Layer 4 of a small transformer language model trained on English Wikipedia (13 layers, counted from 0, width 96).
A neuron adds its activation times its output weights to the MLP's output. To switch it off is to set its activation to zero at one token and run the rest of the model.
A neuron's activation on a vector x is GELU(weights . x + bias), where the dot is the dot product.

Input weights of the MLP neurons that the questions are about. A number n stands for n times 0.002.
n50 (bias -0.011): 116 340 133 -18 59 58 -20 140 77 -31 -101 -212 -46 72 -51 55 -104 -23 -41 178 -24 262 39 -153 43 -24 -127 -57 38 149 -232 178 100 -202 112 46 -78 13 65 14 -13 38 -93 21 64 -30 31 -104 -94 32 25 68 -111 -67 177 121 53 127 -103 -53 -119 -179 125 94 50 -101 -138 -94 -7 0 105 -61 164 -105 -95 -85 -239 94 -32 -90 -118 -61 -336 217 178 -206 -7 -205 -11 76 12 111 -55 43 197 63
n123 (bias -0.030): 163 5 131 276 -227 297 -139 -35 -118 178 43 172 -75 -25 118 181 -135 -16 97 40 39 -187 262 -29 -120 140 352 -85 251 12 78 -230 -117 -69 -114 -40 -62 65 187 -272 -119 -140 226 201 -242 -85 -32 -45 5 -121 153 300 125 189 117 -31 -178 -163 -167 -114 -29 261 -114 -96 319 -259 -204 -32 28 -36 422 -141 -242 -36 -178 335 218 -86 -35 -132 -107 386 -241 -190 14 167 31 94 -298 116 -33 -35 -184 10 -110 -124
n180 (bias -0.052): -49 67 -48 93 -123 138 -228 -272 60 -96 -88 31 -81 -128 -126 28 -137 50 97 -124 98 70 -351 -178 178 -217 69 101 -119 242 41 72 221 -11 172 103 163 -182 156 73 159 -121 53 189 -138 217 112 -93 29 -62 160 189 112 250 39 -282 38 67 104 -8 26 -262 22 -245 123 27 -32 70 -11 -117 -75 27 -118 -169 4 44 -121 -24 27 167 -12 15 50 -104 -89 -228 -111 186 -53 48 -43 55 -55 120 48 -104
n199 (bias -0.037): 149 -10 -150 -152 261 -170 -51 74 -43 106 -47 -50 -41 -156 -70 35 -201 -195 175 -30 -11 42 -142 -109 189 135 -76 42 -106 286 177 52 -59 -30 115 259 -72 -56 46 26 104 -171 75 42 -175 -24 -248 152 244 23 186 4 212 -24 -204 -4 -108 -19 -57 -131 29 -89 40 -100 86 -88 154 108 -239 50 -102 -133 0 -92 179 61 68 334 46 172 -60 91 -38 -34 -167 -22 -164 -95 165 128 -143 -134 -166 57 -115 94
n200 (bias -0.025): 7 -65 156 269 44 -33 105 69 -102 53 154 -221 49 78 61 -99 -51 -129 31 88 110 -231 -17 166 -4 157 67 -46 249 107 -89 21 -3 194 161 -354 74 -46 -50 21 194 -57 -122 32 26 -19 -57 -57 11 -181 153 -7 4 -100 -47 36 -70 -47 -110 -31 -44 49 37 -210 42 -21 -30 120 -33 104 -128 178 133 68 -17 -74 -87 -97 -190 -183 -109 106 216 -60 -34 -170 -178 -59 -263 -82 157 128 -51 -28 -4 186
n210 (bias -0.014): 175 3 29 -312 52 108 -10 -218 67 105 -28 110 47 44 7 -79 -68 -234 137 -7 -174 179 -82 -254 -69 -91 -16 -69 -10 25 -11 -131 -32 -82 17 212 -90 107 -95 72 66 -39 0 -65 183 258 207 55 192 -113 14 4 30 -216 30 89 104 -67 233 18 -17 32 -28 -42 105 199 144 -38 -7 -7 -37 66 -248 4 -204 249 -10 -74 66 61 -158 15 171 -18 -52 -57 -213 -106 -8 105 205 -212 44 -208 -140 191
n219 (bias -0.014): 4 41 167 122 -114 -53 -7 247 -216 -115 144 78 -55 52 102 46 107 158 -7 -89 198 -204 -36 -7 173 -4 -103 22 114 103 68 40 79 -195 -151 -241 -67 -109 11 11 -47 0 -62 148 -175 -110 24 33 148 133 0 110 -73 239 -124 -307 -22 53 -225 -73 -170 51 74 70 51 -131 -139 235 -139 -71 14 -241 191 -109 44 -197 10 19 104 23 98 92 -74 11 177 -141 250 -77 -125 25 -163 246 -56 155 39 -80
n247 (bias -0.040): -49 34 -188 58 -21 55 56 106 197 -371 -51 -34 -79 -334 -81 -21 104 174 -84 -283 166 159 -152 -28 337 -100 107 117 -76 -261 150 24 -56 -57 -300 49 -16 -169 17 173 152 229 113 -92 144 4 170 21 -140 -50 176 108 134 91 -254 64 -78 -47 -53 -144 171 106 -166 0 -37 -84 -104 -4 121 -194 0 -33 -39 -68 98 36 -55 -72 -71 184 182 92 -188 124 172 -78 124 148 291 84 -18 4 -221 67 -256 -150
n282 (bias -0.029): 61 88 -4 37 234 172 45 165 -64 166 125 104 -33 -74 -41 -64 -202 12 7 11 29 251 -7 60 62 -103 -159 0 14 -4 -193 97 -220 -136 178 -4 -256 92 -137 -152 161 107 50 169 135 -78 12 -59 151 -133 -98 -117 -224 134 -127 328 -152 86 -83 174 74 -22 14 -70 -95 -48 130 4 -176 -30 47 173 -177 -194 -199 -66 174 30 -119 104 -82 -62 -48 -15 113 97 -91 84 74 -166 -97 226 60 15 -57 -98
n323 (bias -0.048): -79 188 252 -80 -238 68 -106 200 -14 81 164 215 -40 -286 -95 73 -176 -205 94 -205 39 -49 97 13 -4 -52 -173 45 -39 5 86 -204 -90 -17 -207 -181 -13 -8 -76 70 138 -91 126 178 70 -33 201 -246 89 85 144 164 240 -102 -185 -178 158 480 10 -285 -4 -105 161 -118 155 158 -223 -250 -29 -50 132 -62 16 -113 319 106 -21 261 -238 -201 -5 196 71 164 -119 -135 73 -60 127 21 44 -49 -14 -94 -163 202
n362 (bias -0.055): -74 -34 -17 11 -8 12 -197 22 -143 -48 -174 -11 220 -49 123 124 -226 -201 -199 90 59 132 -96 -119 82 69 -150 -15 94 -83 55 -154 -247 55 150 -52 -22 -132 -178 7 55 -28 -31 -285 150 -72 73 23 -186 -102 -18 75 -74 47 259 12 7 99 -48 156 -40 111 -118 361 -78 141 35 -52 -14 129 115 19 106 164 -148 175 53 15 95 99 -380 -86 49 22 36 -55 166 -16 -131 174 91 -204 -80 181 16 147
n373 (bias -0.016): 26 -249 169 42 259 82 160 -256 102 -21 -47 92 -114 -61 105 20 75 -4 166 -119 -34 -58 -173 -139 302 114 -26 245 -55 75 -15 -49 0 -11 -232 23 278 49 150 -87 7 -157 -76 99 -201 101 33 4 -101 27 90 -198 75 -108 101 -204 30 191 12 83 15 -308 113 93 57 -143 196 57 -14 81 -92 15 -212 -8 -4 -208 -4 -31 151 68 -33 -65 -11 -88 -70 -15 59 -36 170 -81 85 23 -215 -360 60 -99
n402 (bias -0.047): -38 115 -20 61 334 265 4 -95 160 -33 -90 83 -133 -70 -31 -49 -112 -172 134 104 156 122 149 -253 350 150 164 -52 -71 -231 4 -68 -126 -89 78 223 -95 -4 244 -192 79 -172 -63 -22 -96 229 -116 0 32 -322 -77 -17 -18 -244 189 -9 -149 35 37 68 33 17 49 5 82 114 -90 151 -102 -74 -40 -69 -76 62 136 186 -184 -202 31 36 -55 4 -390 116 -83 55 -58 -294 239 317 -278 -17 4 -269 63 112

Output weights of the MLP neurons that the questions are about. A number n stands for n times 0.00074.
n50: 48 -210 -24 -45 22 71 81 108 70 -52 -104 34 21 -116 41 88 -69 -32 103 -104 127 184 111 -137 52 -134 81 -100 196 165 34 87 199 -82 -3 -75 77 -96 -168 -23 65 175 -240 -61 94 117 281 43 -55 -49 -157 -148 125 120 -268 -53 -100 -162 28 143 -166 119 -59 160 -21 14 147 -203 10 -29 -123 -138 54 -60 -87 97 -50 -77 -96 -48 -147 -32 -22 -155 -138 -108 -77 -146 312 165 84 276 41 52 7 201
n123: 61 80 291 -261 16 82 -65 148 -247 41 163 78 -92 -45 -228 -109 270 405 -140 -25 162 42 -84 -334 -284 -67 -43 -56 221 5 170 117 -132 21 -99 -306 -54 -75 89 264 80 338 38 53 -10 81 -43 183 422 -24 -93 149 -233 -197 -177 -36 -60 -5 287 -26 11 -153 -93 -153 208 -188 -113 420 -277 365 323 137 -64 155 -185 82 -114 -144 -52 -298 -205 73 -174 206 -72 -10 -81 141 -350 -11 -128 -85 -35 208 123 190
n180: -16 194 -136 211 17 101 105 -115 54 -29 -237 14 -198 -105 74 -197 -14 -170 92 148 90 -76 -199 -108 -37 129 -31 -213 18 213 53 -260 129 210 -36 -261 135 -85 203 198 39 -110 118 234 17 -157 -169 148 -78 -73 -195 -296 -161 56 91 -122 -114 -33 135 41 -127 -73 304 -53 246 241 12 -264 -93 -204 0 -8 -95 293 -103 75 244 67 -51 48 -52 -93 -26 34 -19 4 -113 305 55 81 29 -37 16 -86 164 -140
n199: 125 -31 226 62 104 112 -190 170 -101 96 -262 128 180 74 -96 68 88 -116 -27 -142 41 55 -60 4 -37 118 62 75 -68 -158 197 80 131 -153 105 76 150 -78 56 -40 78 27 9 190 -210 93 18 73 298 90 -58 24 -309 17 -159 -273 -8 173 116 -235 49 -242 116 192 383 -90 46 -129 -262 -9 -49 -83 118 85 17 40 -192 -97 -342 218 -49 86 121 78 -150 -25 -57 -55 -88 -9 -193 -42 41 -366 175 50
n200: 40 -133 -18 -54 -4 78 -96 -152 -73 -40 -70 -184 0 105 76 59 -72 -252 120 219 98 -226 -19 107 47 -77 -70 18 79 -283 14 110 24 7 92 12 65 18 -42 329 -19 -55 -74 143 106 77 -130 131 122 10 70 72 -298 -248 61 41 -72 44 -67 341 -197 -185 -218 -125 -44 -172 59 -54 0 195 207 -25 15 -74 -163 55 -52 -144 -11 -16 -96 202 8 -117 62 55 234 52 149 56 29 -49 -111 51 -191 167
n210: -146 54 11 192 -69 -47 43 114 -126 -11 31 -85 -203 -155 -51 142 195 205 -62 -162 215 23 144 71 40 86 149 -37 104 -111 -181 -4 36 101 -157 -16 93 -94 0 21 -310 225 43 156 -100 -295 -201 -185 42 -59 16 56 65 251 206 -68 -91 -11 -234 19 117 11 291 20 -22 -42 -201 76 38 -97 75 18 38 -4 69 -281 -45 -7 -113 -141 101 -8 -137 53 -21 59 237 200 69 -87 -137 181 83 7 123 -121
n219: 23 477 23 -15 -12 -44 263 -113 -274 170 44 120 -61 38 -60 -15 -46 113 -16 151 30 -115 12 -8 38 19 -88 -349 201 -90 122 -113 49 42 95 308 203 -48 11 145 -149 52 -72 -180 -204 28 -158 -70 40 7 -203 -161 51 -75 -40 -104 -86 54 -147 102 8 156 24 247 -109 43 -53 -117 -46 -56 -130 41 189 -77 -149 -4 -62 4 -193 137 152 -155 -215 16 146 -80 76 184 -13 101 46 -152 93 60 0 -136
n247: 114 257 -183 -71 62 5 -139 -46 4 -60 -45 65 89 -9 -321 -78 -75 0 131 -208 -101 134 22 -111 8 133 149 80 65 -78 -63 -298 248 230 165 -210 -22 -75 152 37 -40 245 36 -83 -162 229 45 83 -187 -24 160 137 -132 -84 -179 52 185 194 144 -128 -117 -154 -5 -259 89 139 -30 156 -48 94 269 -84 -9 -268 -128 0 -294 236 -48 -285 103 -118 -79 18 92 81 -36 432 165 110 81 199 -117 -42 -165 33
n282: -60 -28 -13 -13 38 182 -4 75 -10 -13 -32 102 -104 -144 20 -173 -59 -10 -134 267 50 34 -24 -182 7 -24 177 -56 47 32 121 -144 242 68 13 204 -200 109 -6 -179 -69 -125 -11 176 10 -250 108 120 3 9 11 110 117 -80 95 75 20 209 -164 40 7 -155 -4 14 -47 27 17 -15 -50 -109 -211 165 136 173 73 -269 -149 115 -130 -53 81 44 118 -52 -120 -144 -214 11 44 -7 101 -60 -33 -7 -227 190
n323: -20 -127 139 72 -38 -17 -232 227 184 -90 56 116 -106 -261 -57 50 243 -59 177 -146 165 -50 38 -324 -202 -45 39 -65 97 215 224 138 -97 29 -32 -161 -351 -200 -157 -133 144 226 -43 172 -4 30 -17 142 -119 164 232 -131 -83 -9 -9 -87 24 375 175 94 65 -131 226 -4 142 -279 16 -65 -126 34 140 -85 17 161 -67 52 37 123 -295 -151 -133 121 76 0 -54 -53 13 -13 -32 -59 -131 27 -148 32 -51 120
n362: 55 82 -149 -135 -20 29 8 118 -115 -243 -259 -26 51 -300 12 -164 -100 -170 -58 59 0 -100 141 -47 109 91 54 4 -166 -131 196 24 89 240 183 286 -136 -23 -79 19 -77 -29 159 -61 232 149 -62 28 53 -85 97 15 -130 -49 244 116 -163 103 -173 -154 -141 57 -29 411 262 36 -130 -175 -154 165 160 121 237 207 73 -97 8 -87 32 -8 -41 -165 187 -191 92 -122 -116 -9 17 134 20 110 -66 -82 82 -111
n373: 193 238 -9 -30 -9 -37 23 208 74 138 32 43 164 -220 146 97 -71 -36 -237 233 -115 -13 142 -39 -146 205 147 -266 9 -74 0 39 201 449 201 -384 150 -127 -162 178 193 -101 92 27 82 -59 -99 137 5 -101 -315 -53 -206 108 36 123 132 -31 -411 -48 64 40 -41 194 -163 71 -213 -44 129 -86 -79 -111 157 -83 -340 -9 83 -48 70 32 59 22 -107 -85 16 -91 -336 19 5 -62 -39 -116 55 -17 126 -19
n402: 8 174 12 -141 131 83 -65 83 127 232 -252 -143 -57 149 65 -62 104 84 26 41 230 -133 -67 -148 85 -33 0 -61 -393 -189 16 -78 -185 -46 210 -205 103 -44 59 -16 -76 -135 -256 -206 143 163 154 275 239 -229 -18 -119 -12 -85 52 -58 4 -49 117 258 9 -34 135 -122 -142 -67 -16 -93 0 98 -228 -40 30 -54 -123 0 -71 -29 208 108 13 -84 -283 211 -12 266 77 -59 320 4 -29 237 -224 -182 85 -13

Each question names a token from some text and the token that comes next. It shows the vector x that enters the MLP there. A number n stands for n times 0.0076.

Then comes g, the gradient of the next token's log-probability with respect to the MLP's output, scaled to length 1. A neuron's effect is roughly proportional to its activation times (output weights . g). A number n stands for n times 0.00078.

"6", then " |"
x: -49 -50 -69 81 -67 -221 20 -62 53 114 17 170 -100 31 -208 160 -24 65 -5 -22 77 5 243 -250 -228 -71 64 -56 -4 127 148 109 69 -143 -11 -282 101 183 126 236 -366 -92 31 18 28 -38 21 86 -186 -52 236 -197 -83 153 11 90 -118 -137 -21 -8 -5 69 -224 305 114 -160 -88 -80 -341 -54 -154 372 -67 11 20 269 -209 -40 -101 80 272 -55 29 131 52 74 79 -38 158 -41 -15 125 65 -22 -177 -70
g: 18 86 -19 85 44 -62 111 -36 -20 -41 53 -22 -117 127 -133 -80 -49 35 50 -85 170 102 68 88 90 -80 -109 -135 323 274 79 147 123 -82 -217 -141 12 -120 154 -73 119 -167 64 -298 96 13 -292 46 -91 28 -137 -215 -167 -44 54 116 84 140 45 -95 -89 218 -68 83 106 -31 -129 70 127 159 92 46 142 -46 -288 -244 -99 -18 -74 -55 -37 -226 88 -90 -196 148 204 -9 -260 13 97 -50 310 -25 162 57
Which neuron, switched off, lowers the next token's probability most? n123

" b", then "ough"
x: -86 -26 -111 169 17 -275 -27 -16 -48 115 91 109 -30 20 -158 128 -82 -16 -77 84 188 -56 213 -304 -171 -46 -52 -37 -29 90 159 46 41 -78 -72 -109 89 130 134 308 -362 -216 -25 -77 -24 36 63 -107 -189 -56 258 -332 -188 147 94 -28 -11 -39 -4 48 -30 164 -169 267 165 -29 13 -93 -368 9 -208 323 -6 36 -24 191 -291 38 -24 75 266 -60 124 155 -8 76 26 -24 38 36 95 83 49 -15 -94 -84
g: -109 -17 -208 -251 -169 228 47 -350 135 -97 -113 -101 -79 99 -106 -105 15 75 -29 -19 -60 -90 189 60 49 124 274 62 -28 74 45 106 -95 112 -33 -194 38 -14 -81 -14 214 -186 -92 -181 32 -77 -127 34 64 34 -108 96 10 14 -71 110 -195 363 -82 -170 109 -43 -92 199 -58 100 127 200 -41 65 26 29 101 -32 67 -8 -71 88 337 61 0 -203 124 -62 50 206 145 29 -223 100 55 -151 -123 165 -142 -186
Which neuron, switched off, lowers the next token's probability most? n362

" spec", then "ies"
x: -137 -19 -79 169 84 -157 -129 -140 -54 98 54 163 -1 88 -201 170 -54 15 66 5 64 -13 300 -206 -160 -92 -142 8 -43 88 69 76 127 9 -33 -210 92 191 126 394 -318 -78 -73 18 -28 96 -34 -66 -106 9 235 -295 -188 107 102 -14 -35 -122 -28 -66 -6 5 -90 177 97 -119 71 64 -398 -40 -149 370 76 -12 -26 215 -235 90 19 47 251 -99 148 63 -55 111 36 -211 179 46 -102 36 53 -92 -103 -167
g: -86 42 265 -236 34 -23 54 93 306 -189 286 -27 40 179 237 -11 121 -69 -69 -42 -8 -245 -8 140 198 -62 -70 133 138 13 151 -185 239 84 -243 105 -63 -100 -17 130 38 -260 22 -144 -291 -147 74 62 72 -63 -62 -102 -219 -145 141 -263 -91 -81 0 139 43 83 9 -4 93 -198 149 -116 -56 29 -39 -117 48 -42 29 28 -104 -118 -73 45 95 183 149 -119 -191 26 165 13 -22 36 108 -172 143 -19 -26 30
Which neuron, switched off, raises the next token's probability most? n373

" f", then "ron"
x: -82 -30 -124 115 51 -160 -96 -111 -24 112 101 108 -1 119 -222 145 -41 -10 32 11 165 -26 250 -240 -171 -73 11 -50 -98 -28 197 16 93 -152 -24 -174 59 142 149 284 -423 -134 -70 30 -21 83 27 -147 -190 -119 213 -330 -171 159 66 40 -60 -60 -15 7 19 109 -169 194 95 -24 0 32 -411 -39 -138 306 61 2 -17 232 -288 106 -35 134 219 -14 64 229 24 57 31 -72 180 19 65 67 -23 -74 -119 -28
g: 268 -31 -47 -201 44 -179 118 95 -36 43 -6 225 -225 159 -16 125 90 95 -260 -297 -50 8 28 -1 -81 -151 -83 190 -123 94 -191 -153 14 -117 141 -138 229 -136 62 -47 3 -121 -104 128 126 -104 51 155 105 -14 -119 36 -85 -102 89 120 -20 -94 88 17 125 230 15 59 -100 27 72 176 30 29 -147 -97 -33 315 41 -305 -154 64 -130 -122 -125 -49 237 -45 168 247 -69 41 47 197 -43 -45 91 -71 -105 -190
Which neuron, switched off, lowers the next token's probability most? n402

"ary", then "land"
x: -41 -53 -132 59 -21 -214 8 -105 -21 183 78 186 -52 146 -160 255 -33 57 2 89 58 21 216 -331 -297 69 40 -42 -31 46 89 53 126 -146 -54 -165 108 159 -10 292 -334 -272 -146 6 51 -15 43 -17 -219 43 232 -287 -101 88 25 25 -38 -35 47 -101 4 31 -201 141 161 -93 -30 -47 -268 -48 -267 326 33 28 25 204 -202 10 -135 77 299 -54 175 115 -70 38 62 -13 116 13 105 111 135 -61 -140 -74
g: -18 -269 -92 -19 247 -98 166 46 51 10 -86 -6 174 -5 -23 220 -140 -92 -13 4 179 -136 8 -156 -131 -109 -25 107 77 -170 56 -112 14 -91 -73 -26 186 -64 -251 58 -152 -117 147 290 0 -139 81 -250 57 93 22 -108 -88 -35 83 -8 -55 -115 72 35 -51 -104 157 8 94 15 37 25 40 201 240 137 79 345 -105 182 69 -285 -269 -7 -96 -78 -59 -260 -32 137 -142 120 220 156 -89 -133 123 110 30 -32
Which neuron, switched off, raises the next token's probability most? n200

"as", then " D"
x: -88 -21 -163 -19 -33 -194 64 -140 -9 209 40 134 96 21 -296 181 -129 69 -1 -15 62 104 267 -281 -158 -70 -38 3 16 72 113 72 113 12 -68 -236 82 187 22 244 -344 -201 -64 4 -51 20 97 7 -188 -22 205 -275 -104 98 87 61 1 -153 46 -48 3 79 -153 265 67 -83 65 -64 -364 -30 -120 303 -7 108 -95 283 -204 35 -117 35 273 -136 157 130 -55 34 56 -118 204 -30 13 55 141 -5 -91 -103
g: 137 69 169 7 92 -136 -189 -62 -168 -83 -94 -330 -52 -18 175 -231 113 62 259 136 -6 -67 267 74 -14 -22 3 -75 -20 -40 15 -36 67 -92 28 -210 82 125 -55 -172 99 29 -233 53 17 12 -320 199 -45 252 76 -95 -126 -126 -113 308 -5 78 46 36 27 -29 -169 103 -29 3 -13 35 9 54 -133 1 94 130 233 -22 70 154 -60 -110 246 -37 6 -381 -83 -75 -102 5 -140 -21 99 239 37 0 -125 129
Which neuron, switched off, raises the next token's probability most? n210

" |", then " "
x: -73 -20 -90 101 -61 -112 50 -139 44 77 35 118 15 -44 -193 182 -95 81 17 -42 121 -16 281 -231 -151 24 22 -88 -6 121 126 76 124 -104 -54 -204 30 167 91 254 -362 -174 -104 9 115 46 19 25 -197 2 312 -294 -125 129 132 57 -58 -163 56 -18 -2 123 -268 274 77 -112 -82 -143 -379 -73 -157 346 3 58 65 234 -191 48 -113 10 283 -28 49 95 24 54 84 65 93 -120 23 46 15 -33 -161 -99
g: 200 145 30 -131 -64 178 -146 105 40 -173 216 79 -42 -88 -116 109 55 80 144 97 132 -152 -233 -98 9 228 -298 -30 115 -72 230 -196 100 -285 92 33 -209 -39 191 15 53 -159 22 -33 -6 264 -167 40 64 -77 82 70 -208 -69 -103 -20 -71 88 72 -151 80 -38 -108 65 147 91 133 -79 -25 14 -88 64 -39 -120 153 206 94 -42 99 -20 248 83 93 -89 -305 99 -31 -221 -93 25 -147 -106 122 -196 103 -114
Which neuron, switched off, lowers the next token's probability most? n123

"ang", then "er"
x: 9 -49 -8 115 70 -252 31 -70 72 233 85 170 -35 86 -166 235 -113 6 -9 12 81 22 90 -219 -165 11 58 -47 30 156 73 83 52 -95 -27 -214 175 150 -55 229 -353 -245 -116 7 19 54 98 -69 -249 -21 136 -295 -169 83 85 31 45 -170 -29 -68 -28 196 -139 325 179 -26 22 -97 -334 -33 -241 280 -16 75 -36 245 -258 -45 -82 -114 280 -119 66 141 -49 76 5 -40 101 -61 115 60 84 19 -87 -127
g: -54 -214 -277 -45 149 -84 -71 -98 14 135 311 22 35 153 -131 125 -131 -114 -216 66 20 89 -218 -80 44 240 156 109 -76 -76 6 -31 35 172 118 -126 -71 16 66 76 128 -45 60 11 45 -186 -109 -295 116 -420 -50 -19 -174 75 -31 92 -102 54 16 -187 -135 83 21 111 194 -53 31 306 -60 -144 134 -37 -49 46 -152 9 174 -32 -181 53 187 70 -15 175 142 68 -37 -36 249 -90 136 -33 9 -136 58 -87
Which neuron, switched off, lowers the next token's probability most? n373

"eries", then " of"
x: -39 -42 -41 103 32 -269 -37 -82 -18 135 13 153 -106 56 -231 247 -64 21 101 1 133 24 333 -300 -233 29 -7 -21 -44 78 19 131 133 -104 -66 -234 98 139 56 201 -336 -194 -32 46 32 20 -16 -92 -208 34 277 -261 -136 132 2 138 -33 -119 24 -118 -7 115 -146 165 154 -19 38 -106 -369 -44 -190 310 42 -27 -39 172 -290 120 -19 153 221 -45 59 145 40 -26 13 -152 110 -64 21 125 112 18 -61 -64
g: -117 -286 12 -185 334 22 -125 -92 40 -54 -44 -70 80 -56 142 -31 -139 185 -119 -23 35 74 53 141 -155 -163 83 135 27 94 -24 71 16 14 175 -42 -16 192 70 170 -70 119 -107 324 -115 127 17 -190 -98 -7 83 -70 45 -85 -148 -7 -80 34 -69 -85 -219 -129 -41 275 68 -25 -47 68 53 45 -86 -212 -29 -125 -106 -83 92 88 -34 31 -179 31 129 155 43 -55 -372 291 268 197 -34 195 22 -186 3 -137
Which neuron, switched off, lowers the next token's probability most? n50

"im", then "ic"
x: -93 -16 -210 49 -47 -287 -44 -79 13 201 48 249 25 46 -276 250 -67 52 31 -46 59 45 247 -239 -121 4 122 -86 -77 109 124 113 134 -108 -78 -184 17 222 112 227 -227 -121 -51 62 26 19 -9 -95 -203 -53 229 -358 -180 57 44 29 48 -123 30 -109 1 153 -89 185 128 -49 50 -94 -427 -10 -175 305 -32 24 49 175 -123 -61 -97 107 242 -16 174 153 44 3 -45 -92 184 -81 47 89 70 11 -173 -124
g: -58 -5 159 -158 -25 5 -203 -24 -183 -30 91 13 -64 -162 45 12 316 117 10 -28 213 33 -114 102 -111 -156 -97 54 22 -68 72 -244 224 46 0 -96 -87 122 -161 -125 -144 -54 16 113 325 112 -168 107 5 -250 -75 -221 -147 26 0 107 188 -20 92 152 128 177 -55 52 -177 -7 24 -69 103 68 -91 -19 -211 -218 -132 -129 -67 -6 228 -165 -135 58 104 175 221 283 139 108 9 126 -125 -10 152 -153 -55 47
Which neuron, switched off, lowers the next token's probability most? n210

" or", then "gan"
x: -118 -149 -84 116 -32 -200 28 -96 -99 127 64 109 41 91 -160 97 -87 -12 121 -18 128 58 278 -253 -180 15 -9 -39 12 97 208 106 25 -151 -106 -130 35 242 30 261 -292 -157 -136 -32 -28 60 24 -51 -158 -28 158 -287 -193 177 68 -12 -57 -118 64 -17 53 67 -162 134 177 -28 129 -35 -435 -19 -223 431 -12 95 79 171 -247 149 -122 56 211 -46 87 90 4 9 27 -45 158 -72 20 3 125 20 -150 -120
g: -274 -163 -119 76 -26 50 129 -2 51 65 -27 -50 69 135 139 -22 -120 108 -27 -53 -3 -438 18 -253 -142 -173 -9 97 -70 16 -121 -93 118 219 68 -113 0 73 -21 44 33 87 71 -295 -30 -9 155 -136 109 100 -170 -46 -86 67 129 111 -158 312 5 20 16 -10 139 -129 -45 190 244 -16 -58 31 191 -84 -108 37 95 218 81 -125 -70 51 -229 -36 -112 60 22 -58 -86 124 116 13 -126 -104 -124 349 240 -123
Which neuron, switched off, raises the next token's probability most? n199

"ical", then " P"
x: -73 -74 -148 70 35 -199 -37 -15 6 235 33 152 -46 40 -187 196 -55 27 53 62 75 55 194 -302 -307 98 30 -3 67 89 104 48 61 -64 -119 -162 41 167 22 315 -310 -314 -161 2 23 -21 -21 23 -193 36 159 -330 -103 82 30 11 57 -107 66 -54 95 83 -250 222 150 -68 67 10 -333 -35 -196 341 38 66 79 174 -227 105 -169 58 272 -77 84 134 -86 77 3 -126 114 -1 18 51 105 -26 -93 -105
g: 72 230 -10 -100 -108 118 7 26 -41 96 -67 75 164 224 101 -125 16 42 163 -202 -10 37 -27 173 47 -52 172 -165 -193 72 144 -16 204 -6 0 -109 -107 169 -124 -319 -144 55 33 122 -59 33 -227 283 -22 -124 -34 163 -203 247 12 120 -138 -101 121 -355 33 -97 -5 -133 -36 88 -117 -21 21 -88 -47 77 -227 -134 -6 -120 -160 179 -89 14 3 94 333 -84 -67 -8 112 58 -17 -225 -52 124 194 24 79 -51
Which neuron, switched off, lowers the next token's probability most? n199

" 3", then ".2"
x: -168 22 -149 125 -56 -158 -25 -90 -89 182 22 176 -31 60 -205 126 -17 -77 49 -13 160 36 165 -268 -227 42 -16 -75 -64 119 137 145 99 -166 0 -216 92 283 53 255 -345 -162 -22 -12 89 48 -7 -38 -242 -21 239 -301 -112 117 5 12 0 -110 41 -43 87 33 -167 215 86 -91 -1 -106 -332 44 -223 362 -84 1 83 219 -172 37 -112 131 240 89 93 193 -44 47 8 -59 173 -11 28 12 -68 29 -101 -99
g: -76 -96 191 -12 -15 16 38 -70 257 123 -6 -12 52 -186 -60 132 -20 212 48 23 92 37 74 67 393 135 -226 101 109 86 49 -1 54 11 -365 19 -53 -268 -4 -108 -18 51 -47 -40 17 47 -162 158 -232 103 158 -18 75 84 187 25 -304 -149 71 130 -141 27 -31 -126 188 -167 -102 151 68 126 112 -51 50 -193 -167 -266 33 2 215 -45 11 -69 -182 -116 -42 -103 -12 -236 -70 -138 224 54 0 79 54 -16
Which neuron, switched off, raises the next token's probability most? n199

"2", then "4"
x: -66 -62 -101 90 -61 -218 -50 -56 76 128 32 217 -111 36 -245 172 -31 53 -18 -4 72 47 241 -232 -188 -61 66 -46 7 132 150 123 49 -147 49 -280 117 126 110 239 -365 -68 -36 37 5 -20 -10 95 -182 -19 251 -233 -81 142 39 103 -135 -156 -4 31 -1 82 -214 298 133 -129 -127 -99 -362 -47 -160 328 -79 6 33 273 -190 -26 -53 111 275 -70 68 137 -5 51 51 29 122 -86 -28 102 11 -26 -122 -89
g: 23 -28 -186 23 73 80 5 -24 -44 24 -62 -59 172 -113 60 51 30 55 -34 123 -191 -131 -96 -4 -133 -40 43 -144 -205 -72 26 -123 -168 198 272 21 124 42 43 50 -103 168 -15 382 -84 105 110 -130 -63 110 108 174 25 19 -3 -93 28 -160 -34 156 112 -43 165 -15 -96 59 146 -305 -232 -27 44 -80 -104 51 84 253 64 114 41 -140 40 23 -120 1 92 -233 -57 156 444 -102 -57 -93 -308 -37 -237 16
Which neuron, switched off, lowers the next token's probability most? n247

"2", then " At"
x: -139 -43 -123 16 -19 -201 -48 -8 69 148 72 217 -94 67 -247 169 -1 12 -36 18 59 137 204 -241 -180 -21 -103 -22 42 86 157 146 66 -51 41 -255 74 136 75 229 -305 -174 -95 -21 69 73 11 43 -174 31 225 -281 -121 113 -16 120 -71 -146 47 21 26 36 -209 297 102 -59 -50 -85 -386 -30 -218 338 -142 22 44 264 -214 30 -92 158 291 -70 149 134 -30 18 44 -60 175 -58 -10 16 -5 -7 -119 -119
g: -74 142 -23 -22 -87 -12 -11 271 123 45 -181 99 -74 -193 223 -10 -268 171 167 -113 86 26 238 36 -70 -73 89 -173 -25 93 -111 -120 17 -14 -132 -274 -103 86 35 -96 -2 -183 -146 37 -64 -65 22 20 -146 139 -124 127 -40 60 313 -235 -166 21 128 237 17 68 40 18 -62 44 -85 -259 88 -188 125 -127 54 19 3 -125 281 -105 -93 -207 4 0 224 -81 -2 201 88 -28 -48 269 -20 127 -18 144 -126 136
Which neuron, switched off, lowers the next token's probability most? n210